Layer 3 of a small transformer language model trained on English Wikipedia (14 layers, counted from 0, width 128).
A neuron's activation on a vector x is ReLU(gate . x + bias) times (in . x + bias), where the dot is the dot product.

Input weights of the MLP neurons that the questions are about. A number n stands for n times 0.0028.
n5 gate (bias -0.039): 9 9 27 10 -16 15 9 47 -10 8 9 -24 12 -33 10 -1 -28 -6 11 19 4 -18 34 27 23 34 -27 -14 2 -61 -24 4 45 14 18 29 -25 -37 -35 -13 19 -41 -26 8 12 1 -12 10 15 12 15 30 -15 -3 -5 -11 13 29 -16 -8 24 -14 42 16 4 -4 -15 -39 -29 25 -28 27 -6 45 -30 4 -20 -27 26 -7 -14 -4 16 -18 38 0 -25 -5 1 -19 36 6 31 8 -3 35 -4 40 22 -28 10 10 -21 20 0 -39 17 43 -51 -21 26 -12 25 -8 18 -22 -8 19 -10 -18 -21 -31 -17 -2 -24 -26 9 14
n8 gate (bias -0.028): -27 7 55 32 -1 19 -13 34 7 3 -65 -45 15 1 14 5 19 -46 -25 -2 -14 55 6 1 28 5 -11 11 -22 24 -1 6 -7 11 6 21 -19 5 11 31 5 40 9 4 -11 -14 -4 -11 3 -36 7 -6 30 21 1 -6 -5 17 35 -22 60 24 9 -8 -21 -4 4 -2 18 36 -23 -28 1 -38 1 33 -34 46 20 0 -15 10 8 -12 25 -21 19 -41 -19 20 -8 15 -10 -36 20 -71 -32 -14 18 -34 11 -15 57 25 -57 3 -17 -15 27 -25 9 -27 -31 -26 -14 5 21 -25 -24 -42 -25 9 -19 18 39 -7 -9 19
n22 gate (bias -0.035): 59 -22 -9 -1 -26 18 -17 7 20 33 -15 -33 13 -2 3 -22 56 -37 2 19 4 24 20 11 16 -14 -21 -17 -51 1 31 -39 12 -29 -15 -15 16 31 -38 20 -16 21 -68 -33 18 -2 -44 10 15 31 -38 -45 -51 27 -2 -12 1 -16 -7 8 6 11 42 47 32 -33 -21 -24 11 8 -6 55 32 -40 -34 9 -53 -42 1 -27 -5 -22 25 30 -21 42 -10 6 18 42 18 -20 -13 1 -27 -19 6 32 -22 -28 38 -22 49 60 2 -8 -7 10 -36 26 7 -25 -4 43 -11 -11 0 -9 27 -13 7 18 23 59 11 -16 3 33
n29 gate (bias -0.078): -95 0 38 -38 -37 -48 -13 -41 -39 -31 1 16 3 -32 0 1 14 24 35 -28 -31 0 -36 -9 -17 25 27 28 17 -4 -18 -82 -44 53 -3 10 31 -1 6 6 0 -3 -27 -12 -44 -4 13 43 -7 10 10 52 47 27 20 27 -14 18 -18 -6 29 22 12 32 44 -5 -21 -25 9 -11 5 -13 -36 40 43 -23 -17 -20 33 -2 -24 -19 20 -9 41 46 -26 -11 -45 2 16 6 -57 46 -30 54 -2 -14 -9 -27 -17 -14 -18 43 -7 -87 -18 -3 -2 48 19 -16 -24 -16 -5 38 3 41 41 -51 -19 -29 18 6 -30 14 -38 -11
n68 gate (bias -0.071): 16 -7 -40 5 -51 50 5 -18 -13 -45 -89 -19 8 54 3 -32 -15 45 30 32 68 -1 26 -9 36 -8 -27 -5 10 -6 6 -16 13 -15 -14 -16 -2 41 -38 -46 -24 -21 19 7 -20 -43 10 15 -11 -26 31 -62 -5 -6 12 -15 27 19 26 22 -13 -16 -9 21 -5 13 24 -4 20 41 -15 -13 38 -27 6 37 -24 -11 28 -44 -13 4 -17 31 -53 -49 28 -10 25 -1 5 -20 6 -9 15 37 28 -5 -17 -40 38 30 21 16 57 1 6 29 0 47 -25 -6 -44 15 64 -60 22 25 11 -20 1 -35 0 -41 -8 -40 31 60
n104 gate (bias -0.051): 10 -2 -6 30 -21 28 15 -2 -24 24 -17 12 -2 27 41 -6 -13 -59 84 29 -22 -4 25 -32 19 30 -28 -4 -2 -25 35 -16 46 -14 -3 -32 21 -7 -63 3 18 -1 -62 2 6 1 16 -16 14 10 -7 26 10 -12 -9 44 -22 -13 -2 -21 27 31 -16 -10 34 -36 -8 -5 11 3 8 -35 13 -45 -31 30 -19 -42 -8 34 16 -13 19 4 35 -26 5 -25 -24 -35 21 24 9 -14 35 46 32 22 -59 -49 5 7 17 -1 -9 -29 18 35 -10 -23 24 -17 6 21 28 -35 20 -58 28 54 -12 -27 -25 9 -12 -29 -9 20
n121 gate (bias -0.040): 2 7 20 -21 -2 -13 5 -9 -15 12 22 -43 12 14 1 -19 57 39 -14 20 7 -13 -22 -32 14 16 -33 28 -5 47 22 -19 -3 -5 -48 12 -30 19 -33 -44 18 -42 -24 -30 -38 12 46 43 16 -35 12 -41 17 0 -1 -47 8 31 -7 -7 11 4 14 -10 5 -48 24 0 -15 -7 -4 -29 19 -11 4 45 -25 -9 -18 -3 42 17 -3 24 -11 -18 41 -4 -50 23 19 5 -34 -69 24 28 19 -19 46 -4 12 14 30 13 -2 -2 -26 -30 -21 -8 -25 -34 -3 1 -2 1 26 -21 -1 23 -6 9 -9 14 17 -16 29 34
n194 gate (bias -0.064): 20 -25 12 10 15 -15 15 -14 21 -51 5 2 7 12 -13 18 -9 23 4 20 -2 7 -33 -27 -10 6 -23 -42 8 7 -15 -8 -13 -6 29 14 13 -40 6 -15 -12 -12 -43 25 27 17 -28 -8 34 18 20 -30 -30 -21 -8 40 -29 9 -10 -15 -9 1 3 6 -58 29 14 -27 9 27 -1 19 0 -18 17 -7 -29 0 9 -33 -10 -10 -24 -9 13 14 7 44 -27 30 28 1 -33 23 -29 3 -13 9 -19 24 -11 7 -1 24 -34 27 1 -24 -8 5 20 1 -25 3 -35 25 24 22 19 -15 40 28 1 -3 -17 -8 -6 -15
n235 gate (bias -0.071): -1 -7 4 2 12 -26 17 -21 -34 52 -18 -17 7 26 -33 -43 22 39 -21 -17 15 -21 -60 25 -37 47 51 25 47 12 -52 -19 38 -26 -21 68 24 17 -43 8 -24 -5 -13 -5 -1 64 -28 -5 -1 56 -3 14 9 -10 7 -4 30 -19 3 11 9 26 10 -11 24 -46 -6 -41 12 8 -5 -7 18 -30 -2 9 19 -41 24 31 4 13 -23 -3 -13 -50 -25 -5 -2 -37 0 -14 -28 27 30 -3 50 -9 12 -7 -19 -9 55 5 7 -38 -2 11 -6 -8 4 -74 7 9 11 -38 -5 -27 -25 37 -15 8 24 -3 25 8 -68 34
n258 gate (bias -0.030): -55 -37 -10 10 -32 63 34 4 -51 -45 -3 -5 10 -31 -18 -11 -11 27 -1 32 -17 10 -21 32 2 -18 7 -55 79 21 -2 32 26 11 38 -47 18 -10 -22 -25 14 -2 3 34 -4 -1 12 -33 -3 44 41 -4 13 -5 27 34 -52 6 -4 12 -34 -20 61 -47 -17 26 -21 -4 39 -20 3 5 -12 44 -19 0 -28 -3 -1 22 15 -16 -32 11 22 25 -30 -8 41 -40 -10 -14 13 -25 4 3 15 -28 -10 -28 -12 -1 -6 22 -15 -61 -13 -13 -19 33 16 13 9 29 53 -19 23 -67 12 -49 33 -2 22 36 20 31 20 -23
n260 gate (bias -0.046): 4 -23 32 3 -34 17 -20 0 -5 -16 -4 -18 6 -12 -9 -8 21 -12 -14 6 43 6 -56 -19 62 28 -60 4 -50 -56 24 -12 20 -19 -50 53 41 27 -26 -41 11 -12 9 44 9 -18 -20 7 -13 -21 -19 48 -28 7 7 -12 16 13 -49 -38 55 40 30 -11 -11 -21 72 -29 28 -5 5 18 27 -1 19 54 -26 -7 59 -20 1 9 -9 -1 18 -30 -27 -30 16 12 -10 10 -43 22 7 8 57 -26 -21 -48 13 -14 26 7 -39 -4 -45 -30 10 -53 10 -17 -3 8 -2 26 -2 -14 31 -27 -19 -3 33 -16 21 0 -6 19
n278 gate (bias -0.046): -24 -74 -27 -12 4 7 32 -30 20 -29 -66 11 -19 -62 -17 -60 34 57 7 -16 24 34 0 -12 2 2 8 15 -35 24 -28 -51 64 -10 -20 39 22 45 -2 -4 54 -4 4 19 -28 -6 -48 -22 3 25 17 -33 -28 -16 47 -23 19 -35 64 18 31 15 -5 28 -42 43 21 37 -17 21 -44 -41 22 -4 47 34 8 -48 -2 49 -17 -19 0 -35 -18 -34 -25 -8 -23 -22 -12 14 26 63 -49 -22 24 23 -9 -51 23 8 -20 18 -1 -22 -20 9 -3 33 26 6 41 23 -25 -17 3 24 -39 -3 1 22 -7 -27 87 21 -8 26
n303 gate (bias -0.033): 18 -29 34 9 -25 7 -17 3 -30 -8 13 25 27 -5 -19 -36 21 31 -14 75 18 1 3 8 29 -7 -9 -32 -6 6 -40 -23 5 -15 1 18 12 -18 20 17 -48 -26 4 -18 -40 -25 8 -33 -5 1 1 11 4 14 5 21 -9 23 43 -9 45 18 7 1 29 -4 -10 29 10 -10 31 2 24 -42 -4 -29 -55 -21 33 42 -11 -26 52 16 -17 -31 -38 12 -41 31 2 -1 27 -24 -17 3 37 -1 2 42 15 1 -40 -13 40 -7 63 -44 -23 -8 -21 -2 10 -8 20 18 9 -34 -12 -52 -30 30 19 57 24 -41 -44 -37
n5 in (bias -0.022): -11 -5 -7 -35 -19 -16 -2 13 -17 -11 4 1 -10 -25 19 2 -40 1 -8 27 0 -13 25 8 -49 -28 11 4 5 -35 -21 -1 32 42 30 19 16 -10 10 3 -19 -8 -25 37 -47 21 0 -21 -5 3 -3 19 6 -8 25 -7 18 9 3 -19 4 -11 14 3 -14 16 29 20 9 39 16 13 3 18 1 24 -10 -9 -13 4 -4 -14 -38 -8 7 1 23 -24 10 10 42 -37 64 3 7 -40 -16 18 25 -28 -8 11 -31 8 13 -49 40 22 16 19 9 10 -37 -6 5 -18 6 -8 1 -28 -26 -38 33 -14 15 -49 3 -44
n8 in (bias -0.020): 28 -19 -12 -32 6 -31 30 -4 -30 19 9 1 12 14 20 16 10 -30 32 -8 11 9 7 -43 8 27 -30 5 12 29 -4 -4 -10 -4 -3 -7 -11 -36 -50 -12 -11 -9 20 -18 13 47 9 -13 22 28 -32 -9 -17 -6 -18 0 -9 -34 0 -30 -33 -2 -32 -37 27 -3 22 -4 57 -37 1 26 -10 -8 -33 24 17 -16 -38 6 -3 -24 24 2 1 0 10 13 2 5 15 -31 -38 33 -9 -4 8 38 51 31 22 -10 -15 12 9 -9 -14 -30 7 -63 14 20 10 -13 -9 24 14 8 -26 -8 49 9 -8 -36 0 5 -10 16
n22 in (bias -0.015): -15 -31 -24 14 11 9 17 -25 -39 12 18 -2 -11 1 22 5 -15 15 7 -10 -59 3 58 -46 -18 -9 -32 11 45 23 -22 11 -11 -7 40 47 38 -22 27 -31 -5 -14 58 -14 -12 -8 2 41 1 -62 1 41 -64 -3 -23 1 -18 52 -1 3 -19 53 12 -41 -9 -5 -23 49 1 -12 5 -13 -23 25 2 -42 -34 -2 -14 38 12 -51 17 1 0 -40 24 16 16 -28 8 -2 -27 -8 -2 -11 7 -22 -7 5 -36 -9 -30 -24 -1 -63 -17 -23 -31 33 -26 9 -5 14 24 19 -18 9 -37 16 -18 30 -6 12 34 30 -18 53
n29 in (bias 0.004): 36 -25 -10 -13 -15 31 -5 20 54 -13 5 43 9 -43 16 72 -60 -47 -2 8 -45 -14 20 -21 7 42 -59 -15 -12 -36 5 -30 -4 4 4 9 -20 -44 -8 1 25 -8 -9 -17 26 -51 58 -9 33 70 -19 31 -14 -32 15 -7 56 -29 -38 -16 -1 -6 14 2 -25 9 -46 -49 -9 -30 12 44 -32 11 -30 41 -7 35 -13 -3 19 -57 38 -19 19 5 -26 48 -15 -22 11 91 2 -47 -13 78 14 26 -46 46 39 -11 -29 -20 -36 8 12 -28 -31 2 40 -17 -21 -27 -5 26 -12 8 40 0 44 -12 -28 19 5 4 39 -12
n68 in (bias -0.025): -68 19 -14 6 -43 -11 -33 -1 -19 -2 -62 -17 18 32 -22 32 -14 10 21 -13 29 -6 11 -60 -48 -16 -11 21 6 -56 23 -27 32 -11 38 -30 -24 -13 -29 -13 -16 -77 4 -34 5 22 -4 68 -1 -8 23 -17 52 11 -3 24 21 35 -28 -11 21 -3 -28 6 8 34 35 10 44 -14 -21 -15 4 8 25 -24 20 23 -25 -35 6 7 -4 -27 -34 12 39 -16 -32 26 51 -39 -6 -3 -21 0 11 -30 -3 24 23 -7 -8 -59 15 -35 27 74 18 33 19 -28 0 -24 -1 25 47 -23 -2 -52 -31 4 -11 -29 -6 -22 42 -38
n104 in (bias -0.016): 14 -19 -16 -33 15 22 5 59 49 30 -20 -23 5 -17 68 11 11 6 -4 -33 30 12 -24 -1 -46 10 18 12 -9 42 -17 24 -2 -41 2 -23 37 -19 32 -2 6 -14 2 -19 41 14 -31 -58 -17 48 -56 14 38 9 22 27 -16 -15 -3 -25 41 -12 7 4 -24 -21 -16 -29 47 -3 8 16 14 14 18 -13 -5 8 23 -27 -20 -13 51 16 -28 28 29 -14 -4 16 -20 -7 3 -2 19 -28 -5 -14 -63 -42 5 -29 -32 -44 14 -5 43 2 12 -26 9 2 -5 20 22 -9 13 -16 2 -1 13 5 28 42 19 -3 -44 -20
n121 in (bias 0.009): 10 19 21 -41 -29 -11 14 -15 -52 0 -4 -10 -28 9 31 0 8 -11 4 12 21 11 -3 -3 10 -4 -24 17 7 -46 18 -23 -8 -5 -34 11 37 -4 -11 13 -11 3 -21 16 3 27 29 -13 23 -16 17 10 5 -13 14 -23 11 -16 -22 -2 -1 8 -11 -19 -21 -1 -4 -46 4 -29 41 -16 41 -34 3 27 -8 -5 10 1 -33 -16 5 4 -2 18 -46 10 -25 -37 6 -8 38 39 -26 -33 -6 -2 -41 34 6 17 -8 -6 -9 -5 3 -40 -2 -2 25 -37 -9 -1 13 -15 7 9 65 -9 7 29 62 -18 -2 -2 35 14
n194 in (bias -0.029): 8 6 -5 -24 -21 -2 4 14 -9 24 -29 -8 -12 -2 -23 2 32 -4 15 -10 10 17 3 36 -7 0 -8 11 10 -20 9 18 -12 -5 -60 19 45 11 -38 -6 31 4 4 2 -5 -12 -6 -10 -23 24 -6 22 -34 20 -10 8 -14 -30 -39 18 17 -2 -10 4 -21 -16 13 -30 12 14 12 -1 14 28 -18 19 -23 19 -22 -14 -28 -42 -20 34 -1 42 26 -5 6 10 -1 -5 27 -8 39 -36 1 -3 -2 -35 -16 5 -16 -25 6 22 7 17 -10 2 11 -14 8 19 -3 -25 1 -14 -15 10 34 -28 24 8 -11 -19 -2 5
n235 in (bias -0.004): -46 -1 0 -26 8 -32 -24 -26 6 -16 11 22 -38 -33 7 13 29 -38 -16 -32 33 -27 -37 8 -6 22 11 -40 31 -8 39 -27 -29 23 60 -17 -56 35 44 -1 -9 -14 5 -8 13 22 16 -2 30 17 -5 3 41 39 15 -27 -6 6 -20 24 -10 -22 27 -31 2 26 79 -22 -4 -2 -26 43 5 50 5 18 -7 19 28 -15 -40 1 -15 -52 19 10 -15 -50 -21 4 26 -20 -5 -23 19 6 -25 6 -23 -13 -6 -12 37 -12 18 -27 15 -4 1 -16 -30 34 -3 7 -25 0 -22 11 -3 -31 20 13 -44 12 27 6 -8 -10
n258 in (bias -0.007): 16 12 -10 -15 -20 3 -18 -18 39 -28 9 18 20 21 -12 -36 0 -18 -19 37 -15 45 8 -22 -15 11 -11 -41 -15 -20 -62 -10 -5 40 15 12 -18 34 0 45 17 36 -53 0 -14 -6 5 12 -11 -14 42 18 40 12 12 17 -6 47 -27 -4 5 58 0 -16 30 -20 -25 25 -42 21 14 -11 32 -20 -8 -2 -11 -30 7 11 -26 21 -8 7 -50 69 -7 4 7 -40 10 7 17 -43 30 15 15 -24 34 10 -30 27 -3 -30 16 21 23 -31 26 -26 26 -36 5 -2 34 -79 -45 -12 13 37 -7 -2 5 -12 -8 -31 17 17
n260 in (bias 0.017): 19 -44 16 -3 13 -9 -2 14 -62 28 -8 -17 1 -23 16 22 -9 26 -2 -59 45 -20 26 -29 -18 -7 9 -1 -24 -16 -32 -31 14 -16 -27 21 2 46 -33 30 3 -42 -6 -20 30 -8 -6 14 8 -15 -62 16 7 40 2 -19 51 51 -34 26 14 35 23 6 -7 -8 29 2 59 -31 13 -17 7 20 8 -26 -2 -16 46 7 6 -4 12 22 -6 -28 -2 -41 6 4 -25 -13 -40 37 -10 -11 40 -6 -19 -17 3 -19 12 -46 -19 12 -12 -8 -18 33 10 -36 -5 0 -26 38 39 -34 41 -9 -8 40 -6 -18 30 -9 -12 -27
n278 in (bias 0.020): -18 -40 62 13 -37 -19 -16 12 34 -39 -13 -6 9 43 11 -6 -4 18 -13 45 -2 9 16 -15 -28 -7 12 -4 -34 31 -18 -5 -18 -11 -14 -50 32 15 -40 1 45 -71 -31 1 -24 -17 22 9 9 -16 3 50 -16 7 1 -4 21 -15 40 39 -1 33 5 4 -1 -21 46 50 34 60 -17 -2 51 -29 -10 77 -43 12 -2 -4 -7 13 -7 7 -57 17 14 -22 -14 -27 33 36 2 -27 10 -54 -11 1 25 -12 17 -11 -16 7 20 5 21 -19 -6 -9 -34 -2 17 3 24 2 -19 -30 -11 22 13 -30 7 -26 21 -41 77 19
n303 in (bias 0.025): -2 20 51 52 -2 37 -12 1 -2 2 21 39 -25 -18 19 11 -30 6 11 35 -3 1 44 -24 -51 -31 24 -11 -68 13 -10 -19 8 1 23 -30 -8 27 -24 26 3 -10 -10 -5 8 -8 8 66 -33 16 -9 -1 -6 -16 0 -46 -12 28 -18 1 -28 17 9 4 23 20 21 27 -5 2 -10 -38 15 3 -12 23 -3 -5 -9 19 6 24 22 16 25 -24 -1 26 5 -7 -5 43 -21 -15 -6 -12 4 26 -24 -31 16 -23 28 -1 -32 -48 18 4 -28 -14 33 -25 32 -10 -25 16 12 -19 35 4 16 -38 16 1 34 1 -13 32

Each question shows a token from some text and the vector x that enters the MLP there. A number n stands for n times 0.049.

" times": 7 22 14 -5 -1 -10 18 2 -10 4 9 5 -1 3 12 9 7 4 11 -3 2 0 1 0 9 -19 -5 17 22 -7 6 45 12 6 -13 21 -9 -10 -2 -3 15 -23 -11 -1 -16 9 -16 -16 14 2 -23 -2 -15 -6 -11 3 -6 -9 9 -5 2 10 -4 25 20 -22 -2 6 16 -4 -10 -8 7 16 -22 5 -10 -7 -2 9 -61 -6 11 -9 8 9 -3 -7 -2 20 -14 12 -10 17 8 9 12 -3 -7 -18 7 46 -9 -44 -26 -1 -17 4 2 -12 3 -7 0 16 -25 2 -2 -13 -12 -7 -3 21 9 -21 -8 23 -1 5
The neuron with the highest activation: n260

" at": 3 9 30 -2 5 3 25 -11 7 -13 3 -16 -16 -12 -4 12 -14 5 -11 1 9 12 6 5 8 1 -7 4 6 10 -6 18 0 6 -11 40 -6 9 -3 -9 5 -11 10 -7 -19 -1 -6 -31 -3 13 8 -4 -10 -19 20 7 -3 -9 3 23 10 3 -25 20 7 6 14 6 -1 -2 5 -6 24 1 -2 8 -4 -5 -2 -4 -64 2 -7 -26 9 0 -8 -12 -23 -5 12 10 -3 12 6 4 -4 7 -5 -6 -6 44 -7 -45 -4 -12 2 -6 -2 6 24 -8 20 -9 -30 10 -15 -17 2 -7 -6 5 4 3 15 -4 19 3
The neuron with the highest activation: n278

" rap": -23 10 -3 -9 7 10 0 -32 -5 -4 7 -8 -21 8 13 18 11 -10 -15 3 0 -18 5 6 7 -19 -11 -3 13 3 11 29 10 16 -16 2 9 19 -10 3 7 13 5 -29 -17 2 9 4 -8 22 -9 -5 -6 -4 -23 10 6 -9 1 3 -23 -13 -13 14 5 -1 2 5 21 2 -14 2 3 -8 -6 -21 -3 5 2 -4 -63 9 6 -18 -5 4 22 11 -15 35 -11 -8 -19 12 7 5 -8 2 -11 8 10 45 13 -10 3 10 19 -3 6 -4 -3 21 -13 4 -25 -4 26 2 -4 -2 -9 -1 14 -30 -4 11 10 -22
Which two neurons fire most, strongest first? n68, n194

"N": -8 -3 22 -9 6 14 5 18 9 -20 10 -2 -2 -8 -13 0 5 -8 -15 1 -3 -8 -5 3 -7 12 8 14 16 15 -13 23 -5 21 6 4 4 24 11 8 22 3 -21 -6 10 9 -1 8 -12 5 -4 25 20 -6 -8 11 1 1 2 6 -6 -8 9 24 15 -16 -21 -10 3 1 11 16 -11 -9 -5 7 -12 -6 10 8 -70 4 -5 -7 13 5 -7 -9 -10 3 -4 16 -11 -24 14 -7 -17 -8 -5 -6 13 39 7 -47 -25 15 7 1 30 0 -11 -19 21 6 -25 -10 -7 -5 -4 10 -2 -10 -12 -11 -13 -16 3 -8
The neuron with the highest activation: n235

"ed": 6 21 18 -4 -11 -4 13 -12 -8 17 24 -2 -25 -1 13 -3 -3 -13 -11 1 -21 -6 14 -16 -11 -7 -7 9 6 24 -7 13 -4 6 -20 9 -4 16 -3 -3 -16 5 -4 -16 -29 25 -16 0 -4 -11 -2 3 -18 1 -10 9 1 -16 -1 24 8 -14 -10 28 8 -18 6 6 22 13 -7 -7 7 8 -19 3 -25 -26 13 2 -50 -11 10 9 15 17 13 -7 6 10 20 -17 -8 -8 13 6 18 9 2 -16 -13 32 -16 -31 -25 -4 10 -19 6 -5 9 9 21 10 -21 16 1 -14 -4 12 -10 8 -5 11 10 -8 18 11
Which neuron fires most, and how strongly? n22, at about 0.59

" GD": 3 -3 14 -9 -7 24 4 -10 0 -13 1 -3 6 6 15 -1 4 -18 -3 2 12 -29 -8 25 13 -11 17 -10 9 -3 14 25 2 -1 -18 11 -9 -17 -3 -6 5 12 -5 20 1 28 -7 5 10 -4 -22 7 -6 6 -9 15 26 -1 14 20 -33 -8 4 16 -5 -7 1 -5 11 -9 3 16 -21 1 -31 7 -6 -7 21 -7 -64 1 -1 -18 -10 0 14 7 -8 25 -25 16 2 -23 11 -11 17 -14 -7 1 -28 30 6 -26 -9 12 -3 -9 11 -5 17 11 6 20 0 -17 9 -17 -16 7 -9 0 8 -2 -11 -14 11 6
The neuron with the highest activation: n258

"st": 5 0 7 -21 6 0 17 14 -5 -3 22 7 1 -17 -7 4 -14 -28 -18 -3 -20 -2 0 -4 -21 0 -13 21 13 3 11 -4 0 4 4 8 -11 4 -2 -7 -15 20 -12 3 -13 10 -9 -2 -17 8 5 -3 -18 -4 -25 3 18 6 -11 -4 -6 -11 -8 30 14 -15 -15 -4 7 16 0 -5 -18 20 -10 9 -14 0 2 5 -39 -3 19 14 14 26 27 -24 15 13 15 -22 -6 3 10 5 21 7 -1 7 -15 46 -2 -50 -7 -8 12 4 2 -5 9 28 4 -11 -33 9 4 -21 -3 -5 -13 9 3 9 -12 6 5 2
Which two neurons fire most, strongest first? n5, n29

"'": 6 -2 27 -14 -7 5 -5 -16 -7 2 9 -8 -12 -1 -11 19 -34 -9 -8 12 8 -12 12 0 3 -13 -2 -6 17 -12 -4 9 16 9 24 42 -2 14 3 9 -7 -13 2 10 -20 25 -1 -6 -14 -2 6 17 1 -4 2 15 15 -13 1 20 -11 -3 12 14 -11 -2 10 -5 5 2 -6 -6 -23 0 -17 -5 -24 -15 1 10 -50 10 -2 -5 11 -6 5 -24 7 4 10 -14 -18 -7 18 4 11 1 5 -14 -22 46 17 -44 -5 -15 6 4 -23 -5 20 12 10 -2 8 2 -10 -22 -2 -2 7 -2 15 1 2 -3 30 0
The neuron with the highest activation: n5

" is": 1 15 26 -6 -20 15 19 -1 -1 15 17 0 -8 13 11 7 0 2 0 -20 2 -10 -6 -16 -14 16 -7 11 3 -5 -10 30 12 16 -1 26 12 27 10 1 22 -6 2 -12 6 4 3 -4 -7 -2 -20 2 -4 5 4 12 16 -9 11 -3 -5 0 -24 28 -21 -5 2 6 17 -2 -22 6 28 12 -37 -9 0 -13 -10 5 -64 -12 -1 -10 12 -6 12 4 -13 7 -1 -15 16 -16 -7 -10 5 -8 -26 -12 -7 34 -2 -35 -10 -14 11 -16 5 -2 5 -25 9 11 -30 0 -3 -9 -11 10 2 8 7 2 3 -34 -2 13
Which neuron fires most, and how strongly? n104, at about 0.62

" on": -7 -5 19 -11 -7 -6 12 -27 8 -7 13 -20 -15 -3 0 -7 3 -20 -2 6 12 4 3 -7 -19 -2 11 1 0 -15 -3 23 -1 1 -18 34 -8 4 -2 -13 7 -8 9 -27 -29 7 8 -8 -5 2 2 4 0 -11 23 14 -2 -1 10 19 4 17 -20 36 -4 -8 18 5 0 12 2 10 24 4 -8 15 0 -11 -9 -1 -51 -11 5 -15 1 -11 13 -26 -19 5 15 1 1 -8 12 10 18 9 -3 -15 -33 42 -4 -44 -8 -2 11 0 13 2 30 -18 -1 -16 -14 5 -2 -6 -2 16 -6 17 1 -2 1 0 27 1
Which neuron fires most, and how strongly? n278, at about 1.1

" family": 11 -5 5 -10 3 -1 18 -3 -6 21 28 4 -22 12 -8 -3 2 -20 7 6 -17 23 -17 4 10 0 3 16 6 2 5 35 -3 0 -4 -1 7 18 -12 0 -3 -2 -12 -5 0 11 13 13 -7 -13 -27 1 5 0 -1 28 11 6 -9 -3 -5 -7 -4 17 -10 2 -20 -20 19 -3 0 -6 3 -4 -22 6 5 -9 4 -1 -92 3 -3 -24 0 1 13 -11 13 14 -9 5 -5 1 9 9 2 3 -1 -9 8 31 -1 -33 -9 -4 -13 -19 -13 2 6 -13 0 5 4 -6 -8 -4 -8 11 13 9 10 -1 -10 10 4 0
Which neuron fires most, and how strongly? n104, at about 0.26

"uted": 8 23 16 8 -6 13 10 -8 -24 16 12 -1 -25 -11 3 2 2 -10 -8 6 -8 9 4 14 5 -7 -12 13 0 15 -19 11 4 -6 -11 11 4 9 -5 5 -9 9 -7 -26 -17 19 -10 -1 1 -6 0 -13 -22 -2 -6 3 -9 -18 1 34 -1 -1 -16 25 4 -6 -5 4 8 -19 1 -1 -2 -2 -27 6 -18 -27 13 5 -44 10 18 10 -2 11 22 -11 6 5 15 -6 -10 6 18 -7 1 4 4 -18 -12 41 -21 -42 -25 14 -12 -14 2 12 14 23 10 10 -32 -2 -13 -19 -1 12 -9 9 9 21 12 -11 21 3
The three highest activations, in order: n22, n121, n303

"ling": 10 14 14 -4 -18 -14 18 3 3 12 33 -10 -25 -9 -1 -9 -5 -27 -7 9 -21 -1 4 -2 -17 -3 -14 0 6 -8 10 33 12 7 8 26 -1 -1 14 2 -15 2 -12 -15 -22 14 2 8 -7 4 5 13 -11 -11 -11 6 -1 -4 -2 16 -21 -2 -1 25 5 -17 5 -6 13 3 -5 6 1 -6 -13 19 -17 -16 8 6 -58 8 9 2 -1 9 29 -20 31 3 1 -4 -13 2 13 11 12 12 -5 -13 -20 31 -18 -50 -16 -15 11 -8 0 7 9 11 1 -1 -27 3 -7 -15 0 6 -7 19 -5 7 6 11 13 3
The three highest activations, in order: n5, n22, n104

" the": 12 7 20 -26 6 -4 -6 -13 7 -4 27 10 -10 12 -2 11 -14 -14 -13 -11 -5 1 29 2 -6 2 10 -11 3 -5 -5 17 3 13 -4 15 6 2 -13 1 -6 -5 13 6 -15 9 14 5 -17 4 10 -4 2 2 -6 25 16 -13 -1 2 -22 11 -6 26 -4 2 15 1 2 15 -2 -8 -25 -9 -21 -5 6 -10 11 7 -72 0 8 -4 16 -3 6 -1 -18 -3 4 -5 3 -19 27 -2 16 -1 1 -2 -10 37 -4 -39 -4 11 -1 -5 -15 -5 38 -24 12 -17 -22 -1 -18 -15 0 -8 -5 0 12 15 17 11 3 -8
Which two neurons fire most, strongest first? n303, n5

" mi": -28 0 5 -32 -7 11 11 8 21 -4 17 4 -7 -1 13 29 3 5 -2 -16 32 4 5 0 1 -2 3 -6 -12 5 -11 29 17 12 -6 33 6 22 -9 -1 3 -6 13 1 -14 -11 22 -3 4 -4 -32 -9 0 8 -2 2 -1 -16 22 -8 -2 -9 -12 21 13 -15 -15 -16 5 -8 -8 6 -5 -11 -18 18 11 -9 11 12 -62 8 -11 -6 6 5 13 -17 -8 2 11 19 1 3 0 -18 -10 6 6 -22 -1 31 10 -38 -16 -2 -8 17 8 -3 -6 2 -14 3 -29 2 18 -5 -11 6 -4 -3 1 -8 -1 -11 6 1
The three highest activations, in order: n278, n260, n8

" per": -15 6 12 -33 -6 9 12 -5 -4 -13 -16 -4 9 26 9 16 13 -4 -9 -4 4 3 -12 -9 1 -3 13 -1 2 -4 -6 22 14 2 -25 5 9 19 -1 13 -12 -3 30 -12 -8 30 11 -16 -11 -8 -8 -10 -3 17 -19 10 27 -14 9 0 -26 8 -20 27 0 -4 7 2 -3 -11 -1 17 11 6 -10 -3 12 7 7 -4 -58 6 8 -21 32 -6 11 -8 -10 -7 17 -21 -10 -15 -7 1 25 -8 0 -13 3 41 13 -25 3 0 -4 -9 4 -9 0 8 -7 -17 -27 -16 13 -21 -21 -5 13 19 8 0 -1 2 8 -5
The neuron with the highest activation: n235

" and": 13 7 27 -9 0 8 6 10 -5 -5 24 8 -10 8 7 19 -1 -14 -24 2 6 11 3 -13 -13 33 13 12 -3 1 -5 5 -11 12 -10 24 7 6 -14 1 5 -15 -15 -15 -9 5 -2 -18 5 8 10 -29 9 2 1 10 -5 -2 2 3 -28 2 -4 20 17 5 10 -4 10 4 0 -11 2 21 -8 0 2 1 6 -11 -61 -21 7 -10 -8 -16 -4 6 -6 -13 20 4 -13 -5 0 27 6 -12 -3 0 -22 35 16 -42 -13 8 -11 -1 -5 -9 5 27 2 -14 -19 4 -16 -23 10 -13 9 12 11 16 -1 -8 10 -3
The neuron with the highest activation: n29

" bra": -15 -4 3 -32 -16 17 -3 -10 11 6 3 11 -10 20 33 11 -15 -25 1 9 -6 -4 1 7 -3 8 12 11 -3 2 -7 8 10 15 1 17 1 7 -4 -8 -10 6 26 -18 -2 1 10 6 -4 -27 -14 -7 -1 2 1 29 16 4 1 5 -26 -22 -6 14 -10 -4 13 -3 5 0 8 10 -14 -1 2 20 8 -9 4 -3 -71 1 9 -18 2 -2 18 -16 -14 21 0 -2 -7 -5 1 -21 29 7 -3 -2 -1 26 18 -46 -5 16 11 14 5 -1 -6 -1 9 -12 -16 -8 27 -5 -9 -2 1 -8 -7 -17 -14 -15 10 -13
The neuron with the highest activation: n68